Layer 5 of a small transformer language model trained on English Wikipedia (23 layers, counted from 0, width 128).
A neuron's activation on a vector x is GELU(weights . x + bias), where the dot is the dot product.

Input weights of the MLP neurons that the questions are about. A number n stands for (n - 128) times 0.0048.
n37 (bias -0.141): 160, 105, 113, 138, 105, 74, 102, 135, 163, 91, 141, 158, 137, 35, 153, 75, 182, 153, 75, 172, 104, 107, 148, 193, 121, 89, 149, 48, 148, 104, 109, 122, 85, 135, 132, 131, 161, 89, 171, 101, 166, 94, 177, 207, 162, 81, 130, 142, 129, 98, 128, 120, 128, 148, 157, 100, 129, 25, 117, 201, 66, 105, 165, 131, 78, 140, 112, 59, 148, 177, 109, 120, 162, 78, 139, 98, 132, 74, 130, 227, 199, 184, 127, 108, 131, 125, 174, 97, 163, 87, 72, 104, 105, 124, 137, 115, 192, 164, 178, 52, 104, 155, 155, 115, 120, 126, 80, 183, 79, 43, 134, 102, 121, 93, 170, 189, 136, 147, 123, 97, 85, 71, 171, 135, 148, 197, 154, 115
n98 (bias -0.047): 111, 140, 124, 112, 115, 176, 102, 79, 120, 114, 170, 76, 96, 151, 143, 121, 157, 126, 119, 110, 126, 180, 135, 131, 160, 155, 93, 130, 122, 110, 187, 94, 192, 166, 83, 91, 74, 76, 109, 191, 163, 150, 113, 132, 121, 34, 125, 118, 151, 174, 83, 97, 126, 122, 155, 121, 130, 80, 87, 102, 142, 160, 96, 122, 111, 148, 115, 151, 129, 128, 86, 193, 124, 88, 183, 150, 78, 141, 114, 158, 150, 166, 99, 120, 111, 127, 133, 105, 104, 136, 182, 125, 116, 68, 175, 114, 124, 174, 108, 163, 181, 184, 171, 160, 64, 130, 60, 127, 94, 158, 176, 101, 121, 123, 146, 118, 129, 145, 150, 145, 121, 133, 131, 77, 146, 190, 89, 146
n117 (bias -0.136): 165, 102, 96, 96, 105, 145, 67, 108, 157, 206, 176, 147, 145, 101, 168, 65, 189, 117, 93, 227, 114, 70, 84, 137, 99, 181, 130, 119, 156, 94, 86, 126, 167, 110, 162, 138, 167, 168, 91, 141, 186, 153, 192, 122, 153, 170, 84, 137, 229, 103, 145, 67, 70, 130, 73, 144, 146, 107, 190, 141, 77, 83, 101, 97, 74, 154, 100, 93, 146, 104, 143, 84, 97, 115, 153, 124, 157, 107, 89, 184, 177, 63, 85, 110, 155, 106, 154, 122, 159, 41, 154, 93, 166, 138, 125, 130, 128, 118, 117, 126, 111, 137, 104, 176, 98, 150, 87, 129, 116, 111, 136, 141, 85, 106, 91, 136, 117, 166, 171, 128, 86, 164, 88, 157, 170, 91, 97, 97
n126 (bias -0.146): 89, 129, 165, 90, 99, 159, 172, 141, 143, 188, 132, 95, 67, 106, 185, 112, 179, 175, 116, 99, 143, 57, 135, 157, 137, 90, 156, 138, 137, 79, 95, 117, 55, 143, 105, 162, 185, 140, 115, 96, 147, 66, 159, 172, 169, 96, 106, 153, 89, 125, 164, 123, 63, 96, 108, 191, 81, 91, 114, 117, 113, 131, 107, 149, 71, 145, 106, 125, 173, 82, 100, 122, 166, 145, 139, 89, 132, 83, 94, 197, 100, 99, 103, 155, 154, 132, 136, 145, 198, 120, 193, 151, 60, 195, 154, 74, 168, 161, 109, 152, 119, 196, 150, 214, 106, 111, 107, 108, 108, 95, 152, 169, 85, 149, 146, 120, 195, 89, 180, 108, 64, 147, 177, 49, 128, 156, 99, 111
n151 (bias -0.023): 177, 134, 114, 116, 84, 116, 111, 141, 123, 105, 127, 149, 100, 84, 147, 144, 112, 119, 137, 153, 131, 120, 120, 133, 128, 96, 88, 125, 99, 138, 85, 124, 143, 135, 122, 119, 172, 99, 113, 155, 103, 86, 119, 151, 85, 128, 95, 157, 128, 113, 146, 156, 117, 155, 125, 155, 96, 131, 168, 137, 144, 131, 133, 136, 140, 123, 125, 111, 56, 120, 142, 164, 144, 179, 110, 160, 118, 79, 109, 149, 95, 158, 127, 181, 135, 158, 137, 150, 156, 153, 126, 76, 90, 114, 139, 87, 90, 138, 167, 149, 157, 141, 127, 162, 123, 116, 140, 122, 81, 127, 121, 192, 78, 170, 164, 83, 114, 140, 172, 71, 133, 93, 121, 123, 167, 102, 122, 169
n181 (bias -0.016): 111, 169, 135, 155, 99, 141, 104, 138, 136, 159, 207, 116, 140, 104, 123, 122, 115, 107, 122, 163, 130, 135, 105, 127, 51, 89, 134, 120, 106, 111, 112, 112, 173, 122, 113, 158, 185, 155, 99, 151, 113, 155, 219, 86, 143, 153, 101, 87, 166, 137, 93, 133, 115, 116, 131, 118, 153, 129, 149, 136, 94, 183, 139, 86, 110, 190, 99, 104, 109, 96, 114, 124, 93, 105, 133, 80, 111, 134, 135, 114, 124, 116, 112, 145, 160, 139, 138, 151, 132, 114, 151, 113, 112, 126, 139, 115, 140, 112, 166, 121, 103, 118, 143, 138, 163, 172, 114, 79, 114, 172, 141, 161, 137, 134, 153, 94, 115, 127, 125, 76, 119, 122, 142, 131, 140, 30, 73, 146
n193 (bias -0.013): 124, 197, 145, 142, 153, 128, 174, 112, 142, 112, 160, 60, 104, 71, 109, 161, 134, 156, 101, 79, 157, 180, 143, 125, 76, 137, 73, 98, 78, 166, 97, 135, 131, 144, 108, 149, 112, 68, 137, 150, 158, 95, 142, 127, 107, 105, 139, 208, 122, 117, 150, 128, 97, 125, 147, 161, 151, 131, 110, 192, 204, 140, 183, 99, 137, 117, 126, 145, 132, 77, 182, 204, 101, 100, 141, 112, 107, 84, 130, 126, 101, 120, 108, 183, 130, 107, 146, 131, 99, 95, 120, 140, 84, 117, 161, 77, 204, 160, 145, 93, 155, 117, 148, 180, 104, 63, 121, 113, 78, 64, 106, 177, 119, 128, 103, 120, 128, 98, 173, 145, 108, 120, 153, 22, 199, 146, 160, 128
n201 (bias -0.084): 199, 130, 117, 80, 71, 117, 134, 111, 75, 139, 186, 112, 69, 82, 143, 120, 162, 152, 143, 122, 216, 138, 146, 169, 103, 126, 144, 65, 122, 150, 68, 103, 157, 165, 65, 146, 115, 119, 140, 191, 186, 131, 120, 157, 115, 138, 158, 194, 151, 133, 155, 94, 65, 119, 101, 80, 189, 124, 177, 140, 135, 146, 160, 136, 112, 160, 88, 119, 138, 48, 91, 125, 109, 172, 163, 106, 154, 145, 188, 196, 134, 74, 142, 73, 66, 154, 92, 95, 106, 70, 110, 87, 138, 158, 152, 74, 151, 159, 166, 151, 157, 165, 131, 106, 110, 156, 50, 136, 144, 135, 148, 165, 71, 155, 150, 89, 123, 144, 211, 113, 112, 104, 84, 184, 236, 93, 139, 150
n247 (bias -0.098): 150, 177, 65, 124, 74, 156, 166, 89, 155, 185, 133, 130, 113, 54, 66, 115, 160, 163, 123, 150, 118, 85, 124, 97, 137, 77, 49, 125, 120, 129, 98, 182, 159, 146, 127, 76, 155, 138, 145, 106, 126, 119, 122, 163, 63, 124, 138, 127, 144, 98, 102, 108, 80, 147, 125, 189, 112, 80, 98, 178, 165, 63, 164, 65, 100, 104, 114, 114, 135, 126, 133, 87, 88, 78, 125, 168, 141, 126, 182, 149, 147, 139, 130, 131, 132, 170, 137, 115, 144, 112, 148, 64, 92, 134, 115, 166, 158, 179, 149, 138, 133, 122, 111, 113, 136, 163, 89, 208, 193, 135, 153, 86, 168, 142, 187, 114, 136, 99, 106, 34, 121, 63, 159, 140, 110, 64, 150, 89
n252 (bias -0.117): 138, 218, 145, 135, 109, 129, 135, 114, 164, 186, 155, 105, 55, 122, 162, 66, 162, 133, 131, 118, 136, 65, 86, 106, 89, 53, 105, 150, 204, 134, 42, 153, 132, 170, 98, 59, 148, 107, 128, 149, 149, 80, 134, 123, 172, 143, 123, 136, 161, 157, 141, 125, 145, 100, 165, 153, 124, 162, 118, 165, 109, 98, 101, 105, 104, 124, 115, 57, 127, 67, 142, 102, 125, 138, 77, 124, 95, 101, 219, 121, 146, 113, 155, 131, 143, 187, 154, 124, 183, 116, 186, 118, 103, 135, 182, 138, 131, 135, 158, 84, 147, 108, 213, 93, 133, 136, 99, 170, 112, 137, 108, 182, 126, 141, 119, 89, 153, 40, 172, 149, 93, 129, 167, 112, 151, 134, 85, 115
n274 (bias -0.101): 184, 138, 124, 165, 144, 131, 131, 120, 179, 169, 164, 126, 60, 71, 146, 99, 124, 131, 141, 124, 133, 129, 69, 136, 163, 69, 68, 117, 113, 75, 139, 138, 126, 139, 145, 167, 176, 127, 89, 165, 83, 91, 145, 116, 111, 133, 79, 59, 164, 109, 137, 123, 160, 141, 105, 124, 35, 148, 144, 165, 77, 177, 174, 143, 113, 102, 101, 99, 145, 79, 149, 88, 108, 122, 156, 133, 123, 143, 177, 172, 70, 76, 96, 153, 239, 139, 166, 115, 132, 141, 158, 83, 155, 127, 119, 108, 100, 165, 107, 136, 191, 162, 178, 114, 94, 101, 129, 140, 191, 168, 111, 159, 62, 157, 210, 138, 46, 153, 115, 88, 109, 138, 129, 60, 132, 153, 127, 120
n279 (bias -0.020): 91, 147, 118, 155, 84, 158, 93, 147, 144, 146, 197, 116, 78, 117, 118, 113, 149, 98, 155, 134, 190, 55, 156, 159, 119, 145, 152, 140, 104, 152, 128, 113, 121, 148, 139, 186, 117, 133, 102, 128, 131, 159, 132, 118, 157, 176, 90, 17, 87, 168, 80, 158, 154, 121, 135, 182, 122, 119, 145, 140, 136, 183, 139, 106, 119, 140, 121, 93, 113, 91, 49, 110, 135, 150, 129, 167, 110, 121, 99, 155, 131, 159, 114, 160, 157, 99, 130, 162, 90, 156, 109, 168, 113, 119, 117, 72, 99, 152, 90, 121, 150, 105, 174, 132, 125, 79, 168, 79, 131, 175, 134, 88, 102, 178, 169, 118, 82, 126, 147, 136, 109, 124, 149, 114, 141, 110, 93, 75
n339 (bias -0.064): 137, 127, 81, 133, 154, 143, 144, 54, 117, 139, 85, 170, 139, 99, 107, 119, 159, 173, 130, 144, 147, 180, 98, 172, 162, 56, 148, 154, 150, 124, 135, 141, 147, 115, 79, 184, 146, 101, 181, 125, 147, 124, 142, 109, 102, 71, 99, 55, 141, 196, 75, 109, 115, 118, 124, 114, 187, 152, 182, 126, 57, 197, 140, 139, 100, 131, 94, 119, 125, 78, 59, 169, 97, 74, 182, 135, 106, 148, 102, 166, 81, 97, 99, 93, 112, 111, 196, 111, 108, 141, 99, 110, 119, 116, 161, 133, 122, 119, 109, 134, 205, 140, 202, 128, 117, 72, 65, 168, 176, 151, 171, 112, 155, 207, 146, 97, 69, 160, 149, 108, 119, 46, 126, 160, 123, 119, 186, 115
n371 (bias 0.001): 105, 158, 163, 153, 141, 153, 144, 129, 137, 113, 143, 112, 119, 132, 134, 107, 124, 169, 100, 141, 124, 90, 131, 143, 138, 124, 150, 85, 142, 95, 125, 149, 185, 174, 97, 159, 154, 152, 130, 141, 108, 82, 127, 105, 158, 139, 119, 98, 101, 135, 135, 114, 123, 110, 166, 158, 113, 81, 127, 136, 142, 121, 131, 143, 119, 105, 106, 102, 94, 74, 85, 145, 104, 58, 137, 91, 155, 159, 128, 136, 137, 84, 152, 77, 159, 98, 142, 166, 166, 148, 167, 120, 129, 130, 150, 136, 122, 134, 149, 105, 142, 156, 138, 155, 128, 187, 89, 95, 90, 144, 149, 117, 99, 129, 183, 137, 167, 111, 156, 120, 137, 142, 135, 113, 140, 98, 88, 83
n383 (bias -0.067): 136, 189, 98, 132, 140, 110, 117, 131, 152, 119, 94, 95, 146, 130, 166, 98, 134, 133, 108, 121, 107, 84, 128, 194, 122, 113, 94, 148, 70, 101, 79, 147, 173, 120, 138, 163, 172, 118, 103, 120, 143, 155, 113, 143, 130, 168, 97, 146, 159, 195, 143, 154, 128, 119, 107, 106, 139, 140, 103, 160, 105, 182, 104, 123, 113, 120, 111, 54, 65, 114, 145, 191, 167, 137, 106, 93, 90, 109, 125, 139, 138, 47, 70, 124, 160, 117, 120, 122, 77, 140, 145, 119, 183, 57, 173, 115, 122, 139, 142, 107, 133, 131, 181, 144, 122, 135, 122, 77, 155, 143, 195, 158, 142, 161, 118, 129, 53, 153, 102, 114, 123, 124, 97, 103, 215, 111, 133, 157
n385 (bias -0.158): 102, 126, 128, 78, 53, 75, 147, 143, 103, 99, 117, 133, 147, 109, 103, 63, 160, 147, 106, 207, 162, 133, 140, 137, 134, 114, 161, 121, 92, 105, 125, 149, 190, 139, 148, 126, 81, 65, 140, 141, 207, 151, 102, 144, 65, 156, 58, 88, 213, 101, 117, 95, 140, 88, 93, 117, 134, 137, 138, 142, 158, 61, 159, 127, 91, 161, 115, 121, 175, 175, 120, 206, 201, 97, 109, 127, 150, 119, 83, 194, 154, 138, 128, 122, 145, 97, 198, 177, 112, 34, 64, 74, 63, 141, 124, 116, 155, 161, 116, 96, 147, 163, 202, 179, 135, 85, 164, 204, 62, 114, 127, 84, 170, 178, 185, 132, 137, 108, 153, 104, 82, 192, 109, 120, 137, 93, 99, 114
n551 (bias -0.118): 125, 59, 145, 105, 120, 130, 177, 161, 144, 111, 120, 139, 68, 138, 65, 93, 136, 193, 130, 84, 104, 129, 146, 174, 156, 155, 119, 70, 146, 172, 129, 77, 86, 115, 104, 202, 166, 77, 175, 156, 127, 190, 129, 180, 224, 59, 61, 79, 182, 191, 84, 147, 54, 95, 139, 104, 156, 112, 178, 137, 154, 148, 195, 138, 125, 203, 91, 120, 141, 87, 100, 93, 127, 198, 184, 131, 109, 55, 119, 146, 108, 69, 118, 148, 76, 168, 208, 108, 94, 122, 146, 123, 79, 139, 112, 163, 175, 128, 165, 113, 138, 94, 155, 129, 84, 122, 104, 100, 190, 159, 203, 71, 67, 169, 147, 170, 91, 159, 153, 133, 106, 60, 215, 128, 159, 115, 117, 107
n573 (bias -0.098): 180, 194, 102, 101, 175, 127, 172, 202, 140, 121, 122, 144, 93, 99, 85, 110, 149, 98, 114, 126, 135, 96, 86, 134, 106, 146, 98, 68, 110, 118, 170, 133, 117, 160, 121, 172, 179, 114, 81, 160, 129, 189, 107, 119, 139, 134, 121, 123, 81, 129, 198, 142, 109, 127, 142, 166, 193, 163, 107, 52, 138, 186, 133, 63, 71, 130, 101, 167, 118, 33, 95, 137, 171, 207, 141, 99, 91, 49, 156, 134, 92, 78, 60, 115, 129, 196, 129, 132, 137, 139, 170, 125, 140, 144, 170, 85, 135, 118, 238, 131, 196, 142, 67, 156, 121, 167, 120, 100, 55, 93, 145, 151, 115, 116, 148, 87, 102, 86, 209, 115, 108, 119, 133, 143, 127, 186, 90, 85
n589 (bias -0.134): 130, 161, 158, 110, 120, 126, 84, 108, 151, 143, 88, 62, 99, 122, 150, 143, 156, 150, 97, 104, 117, 140, 68, 107, 117, 165, 92, 89, 170, 140, 63, 135, 98, 154, 194, 134, 104, 67, 137, 146, 129, 155, 103, 155, 134, 165, 117, 193, 144, 160, 124, 94, 124, 122, 108, 175, 182, 131, 110, 155, 160, 85, 186, 143, 117, 93, 122, 96, 84, 184, 148, 170, 163, 108, 147, 69, 111, 58, 62, 179, 143, 162, 90, 200, 105, 166, 110, 111, 97, 105, 111, 211, 136, 180, 107, 133, 103, 167, 147, 150, 148, 199, 123, 166, 81, 139, 154, 146, 39, 80, 141, 115, 99, 95, 133, 132, 72, 136, 181, 114, 79, 121, 157, 64, 149, 96, 151, 108
n618 (bias -0.113): 110, 39, 146, 106, 141, 142, 103, 90, 134, 157, 105, 176, 129, 208, 125, 47, 165, 190, 141, 223, 137, 41, 167, 242, 185, 96, 73, 100, 210, 133, 121, 118, 47, 189, 127, 164, 184, 145, 127, 111, 148, 154, 120, 183, 132, 110, 84, 59, 234, 105, 7, 127, 117, 147, 100, 143, 167, 41, 133, 28, 80, 120, 83, 131, 82, 217, 99, 111, 114, 113, 72, 63, 107, 135, 140, 175, 146, 129, 108, 180, 123, 109, 107, 95, 115, 118, 164, 95, 62, 96, 139, 141, 169, 190, 145, 202, 66, 155, 102, 124, 78, 125, 166, 110, 131, 213, 104, 180, 185, 191, 210, 60, 124, 138, 111, 132, 78, 160, 58, 76, 111, 87, 139, 204, 107, 120, 133, 144

Each question shows a token from some text and the vector x that enters the MLP there. A number n stands for (n - 128) times 0.028.

" become": 147, 125, 121, 175, 113, 124, 120, 130, 96, 140, 139, 181, 145, 149, 153, 120, 90, 92, 118, 104, 125, 130, 129, 131, 147, 93, 131, 160, 112, 129, 139, 110, 134, 116, 143, 145, 140, 156, 120, 100, 143, 133, 129, 128, 131, 117, 136, 153, 154, 116, 157, 117, 122, 138, 121, 127, 120, 108, 136, 131, 80, 115, 100, 132, 176, 83, 157, 92, 137, 135, 123, 106, 132, 136, 154, 139, 125, 108, 126, 106, 151, 93, 153, 156, 126, 156, 121, 88, 128, 134, 120, 127, 159, 114, 129, 135, 124, 109, 131, 130, 102, 97, 118, 113, 128, 125, 137, 132, 175, 113, 102, 145, 139, 139, 95, 109, 132, 150, 114, 128, 178, 155, 131, 94, 92, 111, 139, 116
Which of these neurons fires most? n383

" E": 118, 146, 110, 131, 156, 121, 160, 115, 89, 108, 118, 119, 186, 144, 130, 141, 77, 128, 123, 147, 130, 178, 128, 125, 130, 126, 133, 142, 118, 134, 135, 143, 148, 116, 114, 127, 115, 106, 127, 153, 140, 145, 127, 94, 142, 134, 156, 121, 178, 131, 130, 119, 142, 123, 132, 126, 111, 122, 136, 121, 95, 126, 139, 101, 180, 124, 128, 128, 140, 140, 137, 170, 126, 92, 112, 105, 127, 119, 120, 73, 130, 148, 107, 139, 122, 135, 100, 115, 129, 128, 161, 118, 135, 112, 127, 119, 127, 119, 116, 126, 139, 133, 126, 117, 159, 115, 106, 118, 77, 133, 94, 119, 153, 150, 133, 116, 145, 147, 140, 152, 187, 125, 124, 107, 120, 119, 106, 148
Which neuron fires most, and how strongly? n98, at about 1.4

").": 118, 104, 147, 160, 129, 143, 128, 125, 91, 159, 154, 139, 138, 117, 139, 149, 85, 103, 105, 120, 138, 142, 130, 109, 113, 135, 118, 99, 135, 139, 117, 127, 142, 122, 139, 132, 103, 183, 135, 131, 123, 121, 138, 124, 137, 154, 129, 137, 140, 119, 157, 101, 112, 117, 98, 118, 119, 129, 136, 112, 146, 125, 88, 119, 239, 111, 153, 144, 112, 149, 121, 104, 120, 109, 100, 127, 143, 138, 149, 153, 118, 113, 130, 136, 143, 119, 115, 142, 127, 116, 111, 139, 133, 132, 109, 128, 134, 103, 103, 156, 109, 143, 122, 140, 132, 138, 105, 124, 132, 122, 96, 135, 117, 117, 126, 116, 103, 163, 138, 138, 185, 125, 134, 119, 98, 124, 128, 134
Which two neurons fire most, strongest first? n117, n181

"0": 126, 144, 148, 211, 118, 135, 107, 126, 87, 156, 116, 142, 147, 112, 136, 127, 89, 97, 128, 120, 138, 119, 136, 129, 143, 107, 147, 134, 130, 123, 178, 100, 128, 119, 112, 127, 131, 145, 135, 87, 122, 112, 135, 105, 123, 135, 138, 133, 101, 135, 113, 128, 135, 134, 129, 121, 125, 123, 116, 130, 138, 151, 119, 167, 186, 85, 152, 157, 134, 121, 129, 119, 121, 126, 115, 130, 127, 122, 134, 103, 108, 132, 126, 133, 133, 114, 131, 132, 138, 135, 115, 126, 140, 115, 129, 132, 116, 111, 127, 121, 156, 134, 141, 127, 120, 128, 110, 130, 164, 148, 116, 123, 120, 142, 115, 127, 135, 126, 108, 156, 183, 152, 116, 137, 96, 112, 135, 126
Which neuron fires most, and how strongly? n339, at about 0.28

"ul": 132, 140, 146, 132, 158, 133, 130, 145, 126, 138, 132, 114, 108, 143, 142, 162, 84, 97, 144, 92, 125, 122, 124, 120, 137, 111, 141, 123, 122, 145, 130, 125, 133, 135, 132, 155, 141, 135, 119, 120, 102, 87, 135, 94, 135, 141, 135, 144, 138, 126, 140, 120, 112, 138, 132, 134, 123, 215, 117, 128, 91, 155, 94, 111, 177, 103, 149, 135, 126, 148, 156, 73, 112, 160, 105, 131, 144, 135, 141, 52, 104, 159, 112, 140, 146, 114, 90, 107, 129, 137, 158, 143, 143, 150, 124, 127, 132, 75, 89, 111, 109, 138, 123, 131, 150, 108, 164, 119, 172, 125, 79, 147, 80, 132, 134, 130, 148, 115, 101, 124, 168, 138, 133, 97, 144, 132, 127, 144
Which of these neurons fires most? n274

"ical": 79, 139, 134, 184, 139, 121, 119, 129, 145, 138, 115, 126, 145, 121, 144, 110, 85, 131, 133, 115, 147, 126, 127, 90, 131, 121, 149, 153, 145, 128, 133, 122, 101, 115, 143, 148, 119, 163, 121, 111, 94, 94, 147, 135, 129, 125, 131, 141, 76, 121, 139, 137, 108, 111, 120, 134, 139, 198, 109, 143, 170, 125, 95, 128, 197, 134, 170, 142, 129, 109, 121, 148, 118, 116, 76, 148, 140, 132, 123, 103, 105, 129, 145, 132, 135, 128, 141, 136, 149, 149, 123, 145, 114, 144, 139, 127, 125, 83, 122, 123, 109, 120, 126, 107, 137, 118, 150, 124, 142, 122, 119, 133, 131, 140, 111, 112, 137, 115, 132, 140, 180, 115, 112, 137, 116, 114, 139, 126
Which of these neurons fires most? n252

"1": 124, 128, 118, 203, 130, 131, 117, 133, 91, 158, 179, 135, 152, 127, 118, 144, 99, 104, 105, 142, 134, 132, 125, 123, 143, 116, 131, 162, 115, 132, 161, 123, 139, 140, 114, 127, 114, 124, 131, 107, 127, 112, 158, 105, 118, 143, 143, 122, 135, 117, 106, 136, 135, 130, 139, 129, 105, 166, 146, 122, 137, 124, 90, 142, 191, 110, 158, 141, 139, 136, 133, 94, 90, 127, 131, 98, 121, 136, 139, 116, 140, 157, 135, 100, 143, 116, 115, 144, 134, 135, 138, 118, 150, 109, 107, 124, 112, 111, 108, 141, 130, 137, 137, 117, 119, 149, 130, 124, 152, 133, 94, 123, 130, 129, 107, 117, 130, 130, 115, 136, 184, 136, 91, 129, 132, 98, 101, 137
Which neuron fires most, and how strongly? n181, at about 1.2

"He": 129, 120, 128, 139, 107, 133, 116, 131, 104, 140, 110, 140, 155, 143, 129, 119, 77, 89, 143, 109, 128, 97, 124, 135, 156, 100, 126, 151, 130, 112, 166, 121, 134, 96, 127, 132, 100, 177, 120, 112, 116, 157, 109, 109, 102, 131, 111, 120, 165, 139, 129, 131, 126, 125, 129, 134, 142, 83, 100, 126, 124, 115, 135, 124, 179, 122, 145, 125, 157, 140, 105, 86, 143, 126, 159, 171, 140, 126, 137, 135, 117, 106, 136, 144, 138, 142, 117, 110, 97, 140, 112, 104, 161, 114, 126, 120, 132, 149, 137, 124, 108, 123, 121, 109, 145, 107, 132, 135, 125, 142, 103, 123, 145, 123, 184, 142, 158, 136, 126, 145, 186, 145, 127, 115, 113, 127, 131, 122
Which of these neurons fires most? n618

" years": 100, 130, 93, 148, 134, 161, 122, 92, 105, 142, 130, 114, 168, 134, 92, 158, 101, 127, 120, 99, 135, 106, 123, 112, 130, 176, 126, 166, 110, 131, 172, 140, 127, 133, 144, 152, 115, 106, 122, 116, 136, 139, 150, 132, 151, 154, 138, 125, 121, 105, 153, 119, 101, 155, 110, 135, 131, 76, 150, 111, 136, 116, 116, 148, 176, 120, 175, 127, 134, 167, 136, 176, 139, 131, 126, 135, 143, 130, 100, 116, 146, 118, 105, 132, 95, 97, 98, 92, 125, 145, 123, 97, 185, 97, 127, 112, 125, 115, 63, 117, 118, 154, 131, 140, 119, 108, 109, 122, 66, 138, 100, 126, 132, 123, 107, 151, 134, 149, 139, 163, 188, 124, 109, 134, 121, 127, 129, 136
Which neuron fires most, and how strongly? n98, at about 1.1

"ific": 111, 147, 112, 168, 128, 129, 96, 130, 180, 126, 155, 130, 156, 90, 145, 129, 81, 115, 133, 120, 137, 138, 140, 91, 128, 124, 160, 136, 141, 124, 110, 146, 117, 100, 139, 128, 128, 126, 121, 134, 119, 93, 134, 167, 127, 123, 148, 157, 123, 102, 142, 122, 138, 155, 118, 131, 98, 177, 138, 163, 151, 130, 96, 114, 174, 115, 150, 130, 150, 129, 154, 121, 108, 132, 100, 115, 140, 132, 121, 110, 145, 124, 128, 142, 164, 123, 127, 129, 145, 130, 153, 145, 133, 144, 95, 123, 135, 58, 113, 119, 89, 121, 118, 118, 145, 126, 137, 141, 191, 118, 83, 138, 148, 130, 107, 102, 123, 111, 118, 117, 171, 101, 104, 113, 149, 99, 125, 120
Which of these neurons fires most? n252

"ase": 145, 139, 127, 162, 126, 110, 83, 142, 122, 126, 124, 138, 155, 124, 116, 120, 97, 123, 121, 72, 130, 123, 129, 98, 105, 141, 115, 107, 125, 129, 94, 119, 144, 126, 145, 162, 145, 136, 130, 131, 109, 131, 135, 105, 155, 135, 155, 158, 106, 102, 190, 130, 160, 132, 119, 127, 143, 151, 153, 127, 139, 130, 80, 141, 167, 90, 154, 137, 134, 97, 156, 110, 126, 134, 98, 90, 139, 80, 145, 87, 110, 103, 135, 84, 124, 169, 83, 112, 126, 150, 140, 129, 169, 119, 127, 111, 131, 109, 183, 114, 147, 130, 131, 142, 141, 138, 105, 116, 146, 121, 92, 139, 141, 140, 80, 136, 125, 122, 112, 110, 175, 115, 128, 144, 150, 121, 129, 159
Which two neurons fire most, strongest first? n573, n383

" Votes": 156, 94, 116, 142, 133, 145, 124, 96, 161, 139, 147, 150, 134, 144, 140, 119, 92, 129, 136, 120, 125, 100, 149, 90, 104, 138, 142, 148, 137, 126, 117, 128, 125, 65, 141, 143, 127, 145, 125, 129, 128, 149, 138, 89, 147, 137, 115, 121, 167, 118, 139, 118, 125, 119, 127, 126, 118, 120, 130, 144, 147, 131, 111, 123, 162, 148, 176, 124, 150, 78, 134, 111, 135, 137, 143, 83, 147, 118, 122, 51, 145, 122, 127, 165, 84, 134, 109, 154, 116, 123, 93, 147, 149, 108, 137, 169, 139, 84, 91, 128, 112, 97, 117, 129, 153, 101, 95, 124, 133, 125, 103, 133, 128, 125, 105, 118, 138, 120, 142, 150, 189, 131, 149, 158, 125, 130, 148, 100
Which of these neurons fires most? n117

" He": 119, 142, 120, 152, 119, 136, 133, 137, 68, 135, 128, 124, 162, 143, 117, 127, 79, 84, 134, 123, 125, 96, 124, 116, 147, 98, 108, 153, 133, 122, 141, 145, 143, 111, 129, 112, 119, 162, 118, 122, 115, 161, 111, 89, 103, 152, 113, 116, 156, 135, 158, 132, 127, 109, 111, 137, 132, 101, 108, 142, 140, 106, 131, 124, 183, 109, 146, 123, 155, 136, 100, 104, 139, 140, 151, 150, 141, 130, 136, 106, 128, 121, 129, 160, 142, 143, 102, 108, 101, 141, 124, 103, 161, 122, 121, 122, 128, 145, 119, 144, 116, 110, 124, 105, 142, 108, 124, 144, 109, 143, 95, 129, 147, 127, 199, 122, 146, 140, 117, 146, 180, 138, 107, 107, 109, 108, 144, 137
The three highest activations, in order: n247, n274, n279

" beh": 127, 135, 158, 111, 133, 106, 117, 154, 72, 120, 125, 153, 139, 118, 158, 104, 107, 114, 112, 127, 124, 90, 133, 139, 137, 96, 155, 161, 115, 110, 140, 119, 114, 87, 138, 155, 124, 136, 127, 94, 152, 137, 140, 114, 124, 160, 99, 163, 92, 119, 156, 124, 124, 162, 116, 128, 114, 99, 132, 125, 131, 109, 35, 147, 147, 105, 209, 118, 154, 129, 120, 125, 157, 128, 125, 137, 136, 103, 119, 130, 100, 122, 129, 163, 139, 153, 104, 132, 159, 107, 111, 137, 127, 118, 155, 99, 127, 100, 130, 135, 129, 140, 129, 111, 144, 140, 115, 145, 139, 127, 77, 147, 102, 104, 116, 128, 148, 142, 187, 137, 193, 136, 114, 114, 121, 121, 141, 136
Which of these neurons fires most? n126

" the": 154, 112, 137, 222, 110, 103, 121, 122, 102, 135, 125, 134, 128, 138, 126, 104, 92, 116, 134, 112, 142, 113, 125, 135, 108, 115, 127, 128, 134, 124, 151, 118, 108, 108, 142, 146, 99, 134, 136, 132, 135, 110, 127, 102, 127, 112, 140, 136, 157, 121, 106, 142, 137, 146, 135, 123, 140, 131, 103, 124, 115, 130, 123, 126, 208, 115, 159, 118, 131, 143, 139, 79, 130, 112, 105, 152, 125, 124, 126, 108, 139, 140, 124, 170, 113, 120, 117, 104, 131, 125, 99, 118, 162, 136, 132, 138, 130, 119, 106, 130, 78, 107, 126, 106, 142, 107, 149, 140, 202, 121, 138, 120, 140, 116, 163, 120, 140, 123, 123, 146, 173, 146, 119, 120, 87, 110, 132, 125
Which of these neurons fires most? n618

"ying": 109, 138, 111, 187, 138, 123, 113, 124, 124, 136, 122, 146, 147, 114, 121, 142, 93, 127, 131, 170, 116, 123, 123, 94, 137, 127, 146, 161, 118, 139, 152, 116, 125, 134, 152, 132, 110, 168, 131, 130, 121, 120, 126, 127, 112, 145, 120, 134, 130, 96, 135, 124, 137, 168, 113, 130, 147, 153, 135, 139, 134, 133, 111, 130, 158, 98, 158, 129, 157, 107, 134, 90, 130, 137, 128, 132, 117, 134, 122, 111, 147, 98, 138, 142, 157, 114, 127, 149, 142, 152, 150, 131, 134, 135, 102, 109, 128, 72, 122, 100, 134, 115, 123, 87, 146, 187, 143, 135, 184, 134, 47, 132, 137, 88, 71, 94, 121, 117, 116, 120, 174, 133, 111, 109, 127, 89, 127, 115
Which of these neurons fires most? n181

".": 112, 114, 162, 184, 124, 147, 117, 135, 97, 157, 137, 136, 130, 117, 128, 147, 86, 114, 100, 121, 129, 153, 129, 125, 105, 159, 155, 103, 116, 126, 150, 142, 137, 107, 132, 132, 125, 162, 139, 144, 128, 124, 139, 114, 121, 132, 149, 138, 137, 125, 151, 107, 122, 131, 122, 112, 138, 109, 146, 119, 119, 132, 143, 127, 225, 99, 150, 141, 111, 131, 114, 109, 106, 141, 111, 145, 143, 101, 141, 109, 122, 117, 143, 116, 123, 129, 107, 125, 120, 131, 109, 128, 152, 125, 127, 147, 126, 107, 122, 149, 119, 116, 115, 148, 117, 125, 115, 93, 143, 119, 130, 121, 102, 120, 132, 134, 121, 144, 132, 141, 189, 126, 132, 142, 95, 142, 113, 113
Which neuron fires most, and how strongly? n371, at about 0.16